Layer 4 of a small transformer language model trained on English Wikipedia (13 layers, counted from 0, width 128).
A neuron's activation on a vector x is SiLU(gate . x) times (in . x), where the dot is the dot product.
The model reads these tokens: "d" "ame" "ric" "ana" " against" " San" " Lo" "re" "n" "z" "o" "," " a" " match" " that" " the" "y" " end" "ed" " with" " a" " vi" "ctor" "y"

The vector x that enters this layer's MLP at each token. A number n stands for (n - 500) times 0.0091.
0 "d": 446 499 459 416 412 388 600 383 524 362 700 558 390 521 348 436 404 281 528 460 504 708 401 473 396 668 431 579 439 480 506 446 578 502 585 590 546 682 536 475 447 484 422 284 518 486 494 579 338 581 572 519 560 685 430 442 538 427 603 545 599 727 488 491 504 398 521 543 256 285 625 658 631 464 381 477 596 607 591 583 562 520 733 561 623 450 558 484 608 651 299 411 384 445 563 441 526 667 494 83 568 480 490 451 442 420 472 349 474 442 415 571 273 563 372 422 692 464 441 548 309 422 609 351 705 420 505 485
1 "ame": 434 629 656 449 324 477 584 423 413 470 527 488 502 453 470 491 491 490 416 528 663 545 357 475 470 762 589 594 477 436 643 546 559 518 667 571 412 554 619 490 554 380 373 498 595 612 429 669 319 461 748 466 576 521 452 628 480 518 566 639 546 795 534 357 431 562 630 583 370 292 362 467 701 607 559 473 492 514 656 708 531 583 727 562 626 305 605 717 506 648 215 413 542 594 578 538 507 580 433 224 714 549 578 377 521 456 475 392 441 428 585 341 630 447 360 524 585 410 342 404 373 392 585 329 719 465 510 490
2 "ric": 334 517 681 428 312 382 571 485 638 623 664 335 589 575 379 405 363 462 515 528 428 437 323 449 546 524 404 567 416 479 556 509 515 400 615 496 464 343 502 436 603 379 446 338 606 614 414 600 378 374 704 589 625 443 300 438 456 292 566 559 462 620 517 409 623 491 628 623 431 344 504 643 557 584 468 385 562 569 647 710 492 436 699 378 746 385 441 770 551 640 589 586 633 487 669 426 499 544 461 355 664 642 717 360 522 504 643 411 519 539 386 466 405 683 422 485 667 592 428 573 556 567 638 428 540 482 609 456
3 "ana": 283 645 682 352 390 424 608 393 599 419 534 390 682 583 373 346 455 456 552 464 499 652 423 399 508 651 385 558 431 458 762 547 526 375 625 578 524 637 560 641 576 397 437 477 498 540 423 616 356 407 733 293 448 550 428 490 482 530 672 548 299 546 634 281 429 475 583 549 569 441 517 604 550 599 519 517 467 481 591 705 396 445 758 560 594 385 463 563 499 629 489 496 632 575 618 586 490 574 595 168 501 520 537 439 732 421 560 383 475 599 509 363 411 475 454 545 586 623 457 420 341 387 503 195 577 445 469 504
4 " against": 193 613 655 541 403 645 491 526 462 554 555 362 552 528 440 611 422 331 537 372 453 566 350 364 401 604 524 643 491 413 591 495 528 489 522 812 452 662 632 545 660 502 467 433 500 504 447 632 255 429 648 255 574 591 416 524 384 548 637 535 563 621 437 317 519 470 547 442 466 464 507 706 548 668 473 527 399 543 469 678 553 623 730 495 498 677 592 484 541 745 360 340 704 470 683 416 433 404 426 401 603 521 569 451 620 448 720 406 475 616 388 358 545 484 477 319 426 524 436 448 577 570 518 333 345 470 620 495
5 " San": 368 677 618 539 407 277 567 373 617 379 427 376 563 498 316 452 453 346 514 359 457 498 524 471 551 372 575 482 517 532 633 661 635 384 512 762 474 543 539 667 489 465 615 403 430 648 425 582 347 502 712 479 516 729 416 461 458 551 702 575 515 800 621 464 454 465 568 584 480 477 694 678 564 655 470 540 456 442 432 601 448 592 535 260 438 549 365 542 509 689 535 531 749 574 815 463 479 491 459 484 561 643 538 468 620 519 513 556 561 609 351 443 513 374 547 511 621 615 530 492 639 313 379 384 597 455 339 567
6 " Lo": 416 597 685 598 580 219 596 370 543 427 527 376 573 445 408 407 597 361 520 589 545 563 412 449 308 582 715 546 535 504 555 641 714 393 396 878 551 559 621 459 528 524 524 396 507 623 446 599 274 296 639 395 693 450 408 450 488 533 695 654 375 669 466 368 504 509 545 540 530 530 546 485 538 617 421 467 515 536 476 520 614 681 394 272 746 330 531 497 529 752 401 513 550 467 722 417 419 548 476 423 654 635 554 519 676 394 520 504 506 461 476 429 417 504 514 528 532 485 598 522 346 408 409 390 675 444 332 466
7 "re": 499 754 727 479 473 213 629 488 356 401 746 569 677 483 520 387 416 490 560 283 484 580 376 462 563 449 552 356 525 573 509 356 695 548 534 503 548 490 487 519 505 435 555 367 520 524 462 522 351 484 625 474 567 615 348 508 450 623 705 583 425 579 414 474 343 535 616 627 545 445 843 531 742 564 526 441 713 518 432 634 414 604 452 345 616 412 571 570 592 600 521 694 646 481 673 503 345 511 461 427 674 522 630 454 634 429 492 317 517 461 531 393 500 647 419 443 604 457 443 489 325 548 544 586 428 353 346 498
8 "n": 307 788 593 386 510 354 464 375 672 397 519 503 560 435 433 509 533 499 457 450 323 651 431 403 536 370 635 467 484 545 401 212 510 538 541 440 518 648 523 435 493 447 577 412 431 426 477 483 328 530 857 445 576 621 510 547 686 409 686 527 591 532 470 416 574 471 482 678 350 408 898 681 553 498 586 457 478 593 606 521 406 527 550 515 435 349 481 607 654 549 549 411 568 538 609 482 355 407 440 248 483 567 704 535 781 421 537 343 493 562 407 494 505 478 321 487 729 472 467 487 254 516 607 626 550 539 401 504
9 "z": 450 620 613 397 532 436 536 390 443 359 587 497 483 497 402 404 520 467 460 439 392 668 466 491 358 389 450 447 425 631 456 497 445 541 615 616 608 590 517 482 468 533 600 514 540 540 465 520 363 494 452 417 558 552 548 378 478 437 686 494 506 567 680 491 484 543 386 518 441 406 740 749 608 494 450 323 411 606 738 648 478 615 643 588 559 439 526 654 591 423 405 389 499 523 571 420 495 410 404 163 577 384 634 435 511 283 794 319 392 698 309 441 490 723 495 472 740 532 506 496 313 389 483 403 622 343 413 352
10 "o": 522 680 570 480 408 440 542 346 576 263 556 492 648 562 506 467 536 561 478 422 452 738 633 511 455 548 496 588 524 451 626 571 413 556 453 651 542 483 529 470 500 432 706 508 521 554 410 547 528 519 699 453 541 513 435 591 450 468 602 789 467 754 601 462 381 691 534 627 539 435 558 559 531 631 428 488 370 606 689 641 509 542 621 581 493 380 590 676 598 534 416 353 508 598 605 459 396 495 435 119 620 469 469 470 705 173 626 244 436 523 328 456 423 594 514 496 488 524 416 477 386 357 470 432 603 428 472 389
11 ",": 402 615 648 494 358 558 491 537 509 451 541 422 449 543 528 595 376 347 445 501 561 554 360 395 258 551 510 810 517 492 501 424 456 396 580 791 505 612 698 513 647 415 531 441 580 541 439 527 448 524 441 417 715 545 500 665 394 522 822 605 514 535 436 510 512 523 550 527 372 492 681 556 602 560 516 451 475 581 418 834 575 552 552 393 551 632 529 631 554 677 501 432 656 552 595 417 509 523 534 364 689 512 605 473 594 404 686 480 431 575 235 553 440 461 389 397 536 507 442 500 518 509 500 398 464 434 586 520
12 " a": 399 687 639 332 480 510 540 481 542 419 518 395 475 356 537 574 471 528 460 409 538 624 471 378 294 521 465 640 374 479 589 569 436 539 486 848 536 752 680 452 597 355 694 349 533 443 516 531 349 565 651 348 457 507 432 603 534 370 731 573 576 413 466 517 410 460 573 528 527 438 585 502 605 704 531 593 474 574 350 646 537 522 615 412 761 568 470 610 405 913 445 430 683 463 550 345 468 575 415 251 541 464 690 572 624 326 589 439 496 632 397 423 475 520 543 416 626 424 484 493 527 515 542 395 469 501 553 410
13 " match": 346 722 665 526 433 479 557 499 595 465 533 403 670 548 476 655 459 360 660 481 526 635 235 493 321 586 537 533 500 440 695 473 528 413 476 723 475 444 609 556 527 455 616 510 505 551 385 664 286 483 590 410 532 621 558 502 268 602 615 589 658 529 407 358 447 538 623 519 551 494 547 671 510 652 352 491 442 508 640 599 299 644 613 421 622 428 466 581 348 702 584 383 627 601 588 505 140 530 440 356 537 554 492 458 389 514 680 420 504 596 354 494 461 459 296 374 594 584 370 441 655 466 444 397 434 429 501 423
14 " that": 528 558 723 596 464 524 611 550 557 537 535 397 422 530 464 555 460 398 495 395 571 553 347 506 370 727 547 722 432 497 406 498 608 450 483 716 498 467 722 546 737 459 575 403 479 568 536 622 389 538 509 235 625 624 449 533 435 547 723 651 494 548 359 538 624 520 625 521 511 442 638 588 698 617 402 571 494 622 333 757 503 645 556 482 510 725 530 690 537 740 480 452 587 508 549 274 369 453 469 396 581 511 670 508 500 363 763 409 447 562 489 501 396 499 412 430 527 488 395 384 506 548 402 437 471 536 599 425
15 " the": 401 614 626 434 467 589 528 603 525 413 459 478 453 507 499 586 462 312 416 451 541 547 512 440 396 546 627 714 458 675 575 420 456 388 477 749 502 633 574 479 628 372 621 362 548 451 537 536 327 505 616 374 611 589 462 533 353 485 864 594 495 482 497 511 541 569 545 563 368 419 577 509 623 603 398 418 435 547 411 622 532 503 507 413 684 463 530 662 509 977 453 342 674 475 534 292 453 493 458 429 533 492 581 490 490 375 590 378 446 624 397 434 533 506 594 326 602 501 407 372 487 445 479 423 506 495 538 357
16 "y": 404 505 663 560 524 375 632 481 575 333 526 413 607 531 552 538 403 444 468 349 480 626 365 547 286 376 440 600 458 488 485 507 607 456 539 686 370 428 700 579 555 544 551 454 488 475 464 671 282 491 566 272 592 670 540 579 607 433 690 505 534 359 389 458 494 608 512 665 474 370 559 559 591 650 467 508 490 657 468 616 424 588 481 491 730 549 585 599 438 581 318 323 748 595 619 251 398 503 398 322 659 509 582 388 409 298 635 327 496 693 548 496 421 588 404 392 415 568 386 514 526 441 368 435 551 604 561 492
17 " end": 547 602 599 471 437 554 530 576 523 502 429 393 670 629 383 592 409 494 580 572 460 733 246 404 455 473 593 436 344 478 451 591 611 446 410 696 386 411 566 365 496 417 681 448 399 564 416 586 433 602 762 328 570 586 503 455 228 635 639 484 648 590 467 457 526 541 636 624 508 543 711 581 582 731 289 469 421 581 471 447 577 555 577 489 600 361 410 686 543 736 551 331 713 556 545 476 197 619 396 436 536 527 526 449 403 369 820 530 502 660 389 554 424 583 372 471 623 561 416 372 606 523 569 397 351 429 390 499
18 "ed": 315 684 548 555 492 497 478 478 715 392 570 374 358 538 684 514 436 360 532 542 538 649 442 499 359 573 507 520 423 522 609 582 567 572 456 720 464 708 537 617 491 272 468 359 401 605 417 472 305 615 663 366 591 683 512 506 520 608 675 390 569 567 435 338 572 540 522 500 568 419 482 793 593 500 274 583 454 523 544 576 448 589 673 509 657 764 502 561 584 565 308 495 571 569 548 363 373 583 426 363 528 502 593 502 694 337 654 338 558 440 296 659 505 639 406 388 450 518 403 462 564 441 547 440 468 527 452 364
19 " with": 263 516 496 617 399 601 504 608 491 484 470 400 472 416 544 513 411 353 565 342 469 636 442 372 310 563 573 627 464 493 495 633 587 417 566 728 469 641 709 515 597 478 503 487 553 523 501 537 276 404 514 375 574 616 499 491 512 508 674 482 573 577 491 493 505 504 576 486 495 302 627 705 568 581 328 447 443 496 523 623 609 620 644 430 469 506 490 603 461 886 387 396 776 583 704 359 421 476 387 351 644 568 661 476 656 411 688 423 443 538 326 427 512 587 424 232 469 531 483 485 520 581 451 422 384 399 723 470
20 " a": 405 656 652 376 524 523 516 519 555 379 500 367 474 342 544 569 468 501 429 440 508 639 449 365 293 483 533 596 426 511 577 606 463 551 509 857 489 786 650 489 603 335 681 375 498 440 492 552 380 531 676 305 406 533 445 619 494 413 738 555 595 403 488 503 427 431 591 534 479 445 540 479 642 675 449 591 455 584 395 634 544 495 601 392 740 575 437 593 387 878 414 429 658 480 517 324 441 570 326 255 541 454 719 562 606 340 584 432 515 622 383 392 479 531 550 367 613 420 438 494 522 517 529 386 461 534 567 431
21 " vi": 330 618 661 517 296 496 502 427 637 380 499 358 635 492 584 382 425 480 589 371 375 403 452 354 250 428 458 470 381 531 474 695 636 526 598 634 457 450 589 400 761 529 745 483 454 497 447 499 409 473 667 318 592 682 431 441 455 555 551 507 415 666 389 301 432 406 551 485 500 534 627 544 568 829 401 643 513 585 518 581 474 564 355 291 553 364 426 688 458 802 247 520 732 645 664 436 418 443 315 387 545 545 651 556 604 448 523 490 531 727 357 369 604 438 498 561 409 539 340 440 533 365 418 521 421 439 541 470
22 "ctor": 407 710 785 429 436 380 539 502 550 530 723 414 462 345 541 479 544 388 599 577 327 551 177 338 496 494 605 480 582 522 498 534 648 480 560 625 436 526 540 570 593 374 467 508 507 505 516 615 314 456 704 397 463 542 464 522 330 505 644 656 482 353 373 545 570 574 497 477 566 468 606 823 573 542 109 448 493 479 516 566 603 532 780 512 643 339 343 580 527 543 501 426 709 537 529 483 482 427 399 498 577 693 690 434 569 455 689 440 615 687 364 403 377 537 475 468 689 542 406 371 387 552 640 435 553 448 536 524
23 "y": 523 688 663 488 478 405 615 478 594 413 402 428 523 686 583 393 373 454 508 247 474 625 452 322 380 541 701 637 499 507 436 367 542 413 572 709 420 623 581 417 540 493 408 378 676 549 462 714 427 472 660 376 533 657 428 491 435 572 563 651 529 497 373 462 456 652 579 632 451 314 408 626 528 561 574 464 529 575 611 637 412 599 621 525 501 793 429 510 428 615 349 431 670 553 432 264 380 511 398 383 603 426 526 364 418 238 673 234 565 557 428 611 502 614 416 427 515 488 435 455 436 314 480 533 539 389 567 504

Each question shows the input weights of one neuron of the MLP. A number n stands for (n - 500) times 0.0023.

n28 gate: 455 483 445 362 549 579 398 537 400 421 248 337 497 412 427 417 574 475 418 655 710 382 637 472 694 608 521 322 494 566 575 563 618 471 407 379 240 619 668 520 365 521 462 486 449 524 488 593 425 514 274 451 339 460 532 532 394 527 518 500 535 403 429 506 315 433 480 422 564 483 553 592 714 471 402 464 445 369 436 571 512 535 435 185 347 312 541 571 591 516 632 488 473 596 598 434 511 441 523 414 414 391 472 473 532 533 463 283 526 604 564 598 403 462 509 395 599 425 466 506 600 582 396 584 520 543 526 570
n28 in: 598 470 596 368 289 463 628 440 485 633 530 503 453 649 405 732 673 523 607 436 534 524 465 246 408 254 556 643 410 365 438 385 533 539 580 613 557 540 571 334 672 525 584 584 382 473 372 452 375 470 566 541 509 437 426 503 423 488 451 379 554 548 427 367 613 540 432 551 556 526 391 515 449 562 682 316 428 506 663 497 521 533 468 691 464 624 402 476 470 506 553 729 620 473 430 488 537 358 465 524 488 726 471 545 800 435 468 512 465 597 615 654 581 518 518 579 367 384 602 517 400 641 538 417 518 433 509 531
Its two highest activations, in order, are on tokens 19 " with", 0 "d"

n224 gate: 473 549 544 752 555 606 451 457 353 299 402 428 415 497 489 559 465 539 457 687 546 553 636 516 560 593 411 475 497 548 415 628 567 506 633 453 586 506 566 492 383 432 497 449 569 603 478 428 763 481 533 530 426 451 574 270 361 752 382 570 555 597 593 450 599 534 516 456 473 645 685 500 453 492 524 506 512 453 527 612 422 511 505 409 564 375 580 576 550 464 679 376 523 630 699 336 452 374 511 467 380 581 408 433 508 601 650 444 473 463 673 446 575 560 645 561 432 404 516 519 536 513 628 478 561 449 552 534
n224 in: 479 530 475 594 477 582 557 768 536 557 701 466 497 548 547 433 642 464 444 580 514 570 462 586 576 578 354 419 577 655 495 508 577 505 308 510 348 559 549 530 547 494 544 551 389 519 494 412 524 535 436 441 505 563 646 654 530 427 664 468 350 529 503 414 511 514 435 546 560 458 539 352 470 677 478 660 408 245 614 553 508 456 476 621 566 400 645 511 350 518 357 549 604 346 411 668 526 528 516 565 478 323 471 486 697 479 641 395 432 559 384 441 398 448 476 288 457 348 371 516 494 521 511 401 528 556 541 557
It fires most on token 10 "o"

n2 gate: 422 562 626 449 337 559 461 594 476 280 391 491 476 620 607 585 207 471 393 460 441 542 631 535 500 503 550 603 317 466 630 473 419 467 393 401 563 585 503 432 560 478 530 468 486 533 354 252 606 610 440 550 541 341 642 539 748 549 349 617 506 571 342 518 683 360 559 571 479 623 327 503 539 580 453 509 506 566 654 588 542 580 362 257 575 434 628 448 536 547 591 479 586 419 370 568 552 482 544 636 503 557 375 618 482 604 515 401 394 421 646 444 434 509 636 418 661 559 687 370 409 471 434 577 548 488 397 643
n2 in: 579 497 365 475 709 595 441 500 649 582 529 552 481 475 484 465 580 562 521 597 461 736 338 558 444 620 497 452 385 361 509 469 399 437 516 577 311 503 610 491 306 264 642 466 521 411 542 465 648 519 557 441 251 536 438 503 416 500 557 316 519 330 388 599 461 533 372 597 491 596 452 327 513 662 543 394 668 500 372 634 453 385 473 639 500 294 393 394 433 365 398 522 694 406 500 469 241 538 383 410 593 459 512 370 522 476 414 671 689 586 512 459 443 450 435 380 396 450 509 686 608 442 576 384 636 457 742 366
On which token does it fire most, and how strongly? 5 " San", at about 1

n61 gate: 645 497 346 632 727 619 503 529 542 500 585 732 481 470 525 480 565 473 462 524 474 647 362 637 570 556 582 625 547 500 492 425 367 559 563 455 376 457 355 628 508 575 508 470 505 381 526 539 683 469 587 341 392 582 547 396 428 465 557 482 394 479 526 489 640 488 589 486 539 524 486 645 382 567 566 557 605 483 378 650 458 594 673 722 444 390 556 503 494 578 525 497 287 550 500 439 613 262 451 428 457 492 399 562 420 558 473 447 525 546 266 343 429 581 395 568 555 394 333 370 460 570 595 453 522 495 481 369
n61 in: 412 488 439 598 439 371 636 468 393 639 336 405 509 622 366 450 445 593 503 423 591 522 428 506 436 381 452 534 389 475 421 629 417 470 513 618 580 376 597 509 558 544 552 601 612 408 460 396 467 606 654 635 560 363 404 408 449 513 571 484 254 572 562 395 674 659 497 482 579 421 447 370 457 409 482 609 580 433 292 608 497 642 412 577 598 477 482 655 537 497 494 649 356 546 512 560 611 445 745 551 478 648 714 509 545 500 541 335 515 509 286 320 383 706 588 600 317 557 461 479 688 453 426 290 387 542 614 541
Its two highest activations, in order, are on tokens 14 " that", 10 "o"

n14 gate: 447 401 484 723 493 443 683 510 487 727 523 483 650 390 442 520 337 721 263 466 713 611 479 387 366 394 574 507 399 629 548 322 692 494 540 524 558 408 455 548 315 440 464 412 643 529 585 548 510 641 354 472 567 470 576 490 497 526 520 377 628 521 346 330 563 456 673 548 324 617 614 493 656 494 484 708 483 461 564 477 345 433 466 670 321 646 616 490 412 362 563 356 470 561 493 405 506 383 522 506 673 672 469 380 567 567 516 788 665 720 423 431 451 372 516 442 290 468 497 406 490 547 516 433 506 447 525 353
n14 in: 608 467 467 564 519 356 407 418 594 701 457 588 677 589 467 364 338 605 602 564 556 457 332 447 491 554 636 525 575 438 557 539 549 431 571 431 454 432 289 740 515 320 722 588 675 390 543 524 461 476 345 681 557 620 640 539 515 578 445 410 476 606 359 518 710 428 515 572 536 743 475 491 384 446 354 556 440 533 506 512 354 572 523 433 399 416 512 651 537 376 304 440 656 615 491 515 535 491 319 542 555 460 462 427 503 603 562 539 464 408 605 429 369 506 374 430 356 602 595 500 485 366 564 437 703 482 545 682
It fires most on token 13 " match"

n94 gate: 517 491 527 443 547 565 524 648 575 397 549 571 396 602 351 527 692 523 549 381 565 667 526 544 554 601 372 661 547 454 545 518 560 336 503 494 488 442 321 251 573 571 584 576 491 509 281 524 320 509 394 568 396 343 713 686 426 423 430 630 396 511 555 515 482 484 512 637 354 451 627 345 560 589 627 227 484 422 456 479 485 536 405 474 494 529 578 537 452 397 571 527 571 467 439 541 466 570 462 482 506 421 264 597 347 672 564 440 388 521 523 531 449 666 453 509 522 313 746 587 639 486 659 491 512 418 624 382
n94 in: 487 473 268 645 302 465 453 662 449 493 582 622 394 510 433 586 723 811 520 360 812 449 482 388 714 408 349 387 332 490 590 576 571 436 524 681 483 418 483 513 537 707 747 536 542 517 305 403 511 407 561 464 437 560 507 574 477 579 411 489 510 535 548 520 287 811 710 637 570 468 616 586 398 373 510 565 437 530 477 500 503 470 526 585 673 571 497 449 262 519 457 543 631 453 572 344 394 537 470 586 456 463 375 571 318 687 761 520 573 695 419 601 520 430 537 436 410 487 533 435 497 396 344 426 692 405 566 406
On which token does it fire most, and how strongly? 13 " match", at about 1.8

n202 gate: 591 678 669 562 380 473 299 514 654 527 612 574 606 487 688 464 390 372 509 531 534 207 455 405 542 521 320 285 182 537 529 651 389 413 677 562 412 599 464 687 444 436 448 699 444 726 447 562 490 558 402 711 420 493 555 559 445 567 427 586 597 506 401 582 543 419 529 545 406 503 395 407 294 374 526 626 609 354 513 497 539 452 256 400 562 406 536 434 563 367 570 406 590 445 516 410 678 487 433 571 701 520 443 589 478 515 592 477 580 354 541 591 720 368 445 421 513 474 490 267 444 459 626 487 614 487 628 426
n202 in: 683 301 457 390 514 486 523 542 644 369 473 317 474 614 533 524 370 297 458 532 552 389 454 445 421 440 451 568 403 596 457 503 379 381 346 377 497 537 566 536 406 603 507 766 555 288 395 477 504 464 685 399 497 193 382 503 707 401 490 419 550 645 598 416 708 767 318 530 411 379 372 561 627 440 490 517 395 487 355 639 698 417 644 449 537 497 553 531 453 326 317 782 682 550 568 461 494 325 536 635 517 682 432 557 572 349 419 537 552 351 526 544 362 530 408 423 417 569 487 423 699 365 410 400 517 490 579 500
On which token does it fire most, and how strongly? 7 "re", at about 1.4

n63 gate: 517 523 401 582 380 449 543 518 363 533 429 500 684 546 430 669 518 633 421 584 512 394 497 563 442 598 509 411 570 380 604 511 544 387 491 348 444 331 541 587 532 542 541 435 486 432 538 401 597 254 526 474 480 604 302 214 411 742 343 466 610 533 515 482 527 594 601 448 512 692 518 622 359 697 595 405 707 587 414 468 415 399 508 577 553 494 651 565 527 524 577 509 641 538 382 494 489 465 494 325 379 518 540 471 494 547 409 477 342 429 410 519 418 483 448 448 365 584 688 545 421 435 551 451 725 463 624 609
n63 in: 532 239 482 506 322 538 756 354 236 575 552 425 458 438 506 565 749 658 354 558 572 558 442 441 542 807 506 442 579 354 647 572 573 407 680 463 448 463 524 677 540 453 418 403 526 482 420 624 442 401 591 479 506 370 473 406 467 596 414 381 681 517 503 408 413 481 449 533 494 483 417 614 527 476 560 444 617 491 413 577 479 407 547 397 500 631 596 645 524 444 613 491 503 491 521 443 384 298 702 318 442 488 521 344 348 623 424 436 452 559 372 486 454 503 626 446 478 749 595 482 472 383 550 410 512 597 455 525
Its two highest activations, in order, are on tokens 3 "ana", 2 "ric"

n64 gate: 646 622 455 315 609 513 519 341 468 403 536 473 407 330 503 648 629 402 419 366 643 471 337 683 529 609 322 559 544 434 474 713 526 339 414 640 241 625 404 455 546 440 361 538 522 357 467 313 341 446 493 766 376 503 605 429 631 533 575 651 346 549 421 650 477 564 381 673 548 515 392 510 500 289 465 662 537 574 551 618 552 420 376 386 266 519 535 638 490 401 576 416 374 432 418 369 361 428 405 522 631 487 632 712 449 388 475 422 576 454 543 437 448 609 433 555 437 433 718 575 435 596 537 439 545 402 465 580
n64 in: 330 430 506 558 750 384 618 729 677 517 542 586 471 428 474 379 787 399 339 531 510 367 356 365 497 463 380 575 440 421 433 576 536 538 629 342 455 516 398 414 649 582 513 575 599 397 555 478 582 408 710 418 380 480 513 436 525 414 510 275 478 603 598 598 313 450 385 510 663 500 526 448 400 440 462 336 440 750 411 757 374 592 512 253 448 565 455 487 565 357 349 541 553 487 520 459 325 438 327 557 458 341 378 542 317 467 550 387 494 386 494 443 616 621 497 395 411 503 462 280 406 423 454 353 555 453 411 460
Its two highest activations, in order, are on tokens 9 "z", 6 " Lo"

n109 gate: 529 433 595 549 551 687 667 420 564 471 506 598 452 398 722 441 523 663 521 417 692 392 376 431 527 387 659 416 516 525 642 410 383 622 415 621 356 500 442 339 404 541 76 464 418 537 503 659 569 597 454 518 536 478 642 479 419 425 534 532 476 425 404 608 438 579 239 670 378 456 432 671 398 561 578 538 401 506 557 528 552 361 753 614 491 497 360 463 500 523 437 561 525 680 652 491 395 485 515 593 571 392 473 426 461 612 542 503 632 531 615 511 472 467 343 542 440 300 443 527 525 556 559 451 555 533 446 649
n109 in: 528 464 643 422 507 675 681 541 454 568 424 476 564 487 652 483 726 557 550 465 584 553 476 309 697 414 531 563 493 620 448 417 408 494 497 518 471 530 448 461 516 460 458 370 525 493 705 688 552 665 454 503 558 585 632 490 352 433 513 621 432 398 246 467 467 385 442 519 322 637 441 593 703 484 567 673 340 451 490 500 255 365 638 314 543 581 626 500 312 406 589 484 540 438 516 596 276 405 615 391 460 595 287 451 689 491 671 605 484 599 597 378 654 535 558 486 631 503 736 342 388 572 682 458 637 427 394 622
Its three highest activations, in order, are on tokens 23 "y", 22 "ctor", 1 "ame"

n35 gate: 478 554 523 650 479 491 612 741 633 584 462 470 366 368 463 459 249 584 531 556 453 416 562 382 583 503 419 401 404 618 585 452 483 248 550 573 486 480 377 517 320 388 639 475 522 584 553 529 577 406 292 449 355 524 560 422 636 538 474 613 385 429 582 453 471 401 674 577 434 530 453 406 454 497 460 394 428 397 577 459 480 588 647 497 277 553 448 392 410 508 585 469 535 474 503 375 445 398 641 616 383 503 301 488 590 354 578 592 460 453 588 662 387 597 454 297 473 546 531 475 401 458 358 448 477 609 438 628
n35 in: 588 568 497 516 403 650 493 386 559 401 403 510 588 516 480 453 586 593 564 506 717 517 373 785 487 375 726 537 350 399 666 461 404 588 436 637 569 614 595 598 540 368 418 532 601 474 450 582 711 487 536 671 484 541 571 395 396 652 577 577 340 379 543 713 356 551 555 412 575 541 676 747 424 565 461 524 438 493 474 457 322 276 500 374 364 645 441 457 540 466 452 513 571 434 503 542 462 583 471 442 450 573 532 725 535 676 427 269 342 550 500 371 569 344 441 670 771 272 516 481 633 497 513 520 447 279 639 350
It fires most on token 5 " San"

n190 gate: 548 655 503 475 730 633 357 307 563 494 326 464 506 582 413 538 388 388 527 587 510 598 577 671 568 774 428 341 338 542 556 463 613 494 522 284 581 446 590 392 550 407 566 370 371 531 424 519 286 608 601 439 488 565 503 534 645 433 579 560 578 565 487 459 815 477 587 435 537 718 570 436 346 568 432 375 595 438 466 389 453 364 524 651 277 527 500 627 585 523 436 556 503 425 380 392 703 532 570 512 725 415 488 591 521 612 612 500 301 417 575 395 506 389 485 497 323 497 592 627 550 623 440 547 481 433 441 555
n190 in: 614 753 393 544 494 413 388 476 387 347 453 254 371 641 517 409 543 566 534 461 607 468 680 517 707 445 491 409 485 676 448 460 491 514 464 347 483 462 523 500 532 435 666 486 439 590 432 491 512 422 567 281 526 585 540 477 614 435 615 672 589 385 397 600 586 506 555 353 627 658 629 535 506 520 386 450 361 379 400 591 593 443 514 602 570 528 572 597 547 495 395 520 506 561 479 411 616 509 520 760 676 526 477 526 426 503 500 529 392 429 539 584 696 400 440 610 428 468 457 570 403 651 657 633 456 523 360 524
On which token does it fire most, and how strongly? 8 "n", at about 3

n33 gate: 428 497 494 500 349 283 527 497 452 556 643 394 562 591 321 491 465 399 575 347 587 451 635 573 560 541 422 506 403 441 441 394 443 509 525 304 714 445 682 414 533 636 551 532 618 403 716 500 455 351 464 465 453 506 337 383 562 500 685 468 509 551 588 506 420 547 446 500 619 635 539 515 367 518 550 463 437 554 464 558 289 568 460 787 642 321 614 317 467 427 559 530 481 389 567 414 626 564 526 482 479 718 345 609 432 421 509 578 447 509 514 486 355 446 651 620 419 435 679 520 264 569 625 527 593 500 589 597
n33 in: 465 452 370 427 430 525 416 503 564 698 528 444 572 538 633 494 455 520 509 553 453 672 497 311 410 522 670 429 701 394 563 413 558 536 531 317 403 466 494 485 637 167 403 476 567 335 472 548 542 494 409 441 497 589 670 412 413 404 525 539 437 440 340 466 417 289 695 443 668 558 420 512 576 533 521 466 604 696 449 325 600 569 448 600 598 538 488 574 182 494 322 687 481 548 488 410 344 442 562 560 733 335 521 628 420 605 509 530 458 515 294 551 518 461 470 519 416 515 491 526 601 535 471 464 503 642 545 516
It fires most on token 5 " San"

n43 gate: 628 525 407 503 634 542 485 441 575 687 576 423 697 500 515 554 474 415 518 467 743 553 407 448 448 323 438 500 632 554 358 402 541 599 401 512 637 522 339 445 613 363 338 503 605 578 595 395 653 552 663 527 564 597 497 718 442 337 513 503 429 377 613 431 456 565 438 478 389 390 572 554 591 441 442 459 334 515 472 320 562 540 491 674 394 652 438 244 500 483 357 772 484 416 491 485 435 422 473 491 623 519 561 572 540 310 434 347 537 506 467 523 572 463 448 589 769 700 381 572 760 569 623 481 562 533 659 435
n43 in: 339 242 462 560 430 536 491 709 614 408 381 385 588 574 412 510 743 738 475 433 578 394 442 382 450 309 441 609 520 598 494 406 471 207 575 494 354 436 434 497 292 480 557 420 588 522 587 449 524 437 497 481 572 692 450 408 547 448 452 493 579 524 664 465 387 681 770 723 462 582 622 497 341 403 777 555 464 421 284 429 265 365 473 486 513 503 522 481 426 438 397 437 474 475 513 387 370 446 652 500 596 548 481 586 484 461 491 430 512 497 400 378 605 440 334 567 372 572 506 475 465 622 613 386 370 488 491 424
Its two highest activations, in order, are on tokens 8 "n", 23 "y"

n118 gate: 519 542 336 457 348 348 480 352 378 394 566 418 438 453 399 563 437 386 508 388 646 523 718 610 435 605 479 414 385 610 545 500 585 525 512 489 526 396 396 542 463 509 457 423 456 360 592 460 312 407 406 636 531 491 374 537 695 465 583 395 621 487 684 454 529 447 584 573 447 514 514 419 483 666 330 555 361 424 528 417 520 489 345 456 577 571 689 624 523 458 592 399 494 432 448 667 478 580 608 578 618 346 494 608 364 628 555 355 620 394 462 511 571 735 612 413 447 601 550 582 486 416 464 663 526 500 570 497
n118 in: 383 578 525 544 220 562 531 398 334 458 475 396 395 359 238 392 540 394 579 446 458 424 621 466 528 616 435 401 464 683 485 537 525 612 699 601 528 532 528 534 588 436 579 561 578 550 567 612 517 481 670 574 435 353 460 638 370 439 697 523 428 660 548 532 391 559 444 456 612 599 427 287 761 484 306 430 343 650 348 262 447 376 530 534 427 428 724 554 313 378 494 453 471 538 579 469 527 453 466 543 519 509 549 491 368 641 409 459 562 290 515 433 484 612 593 583 574 705 567 515 585 654 563 541 381 506 537 649
It fires most on token 7 "re"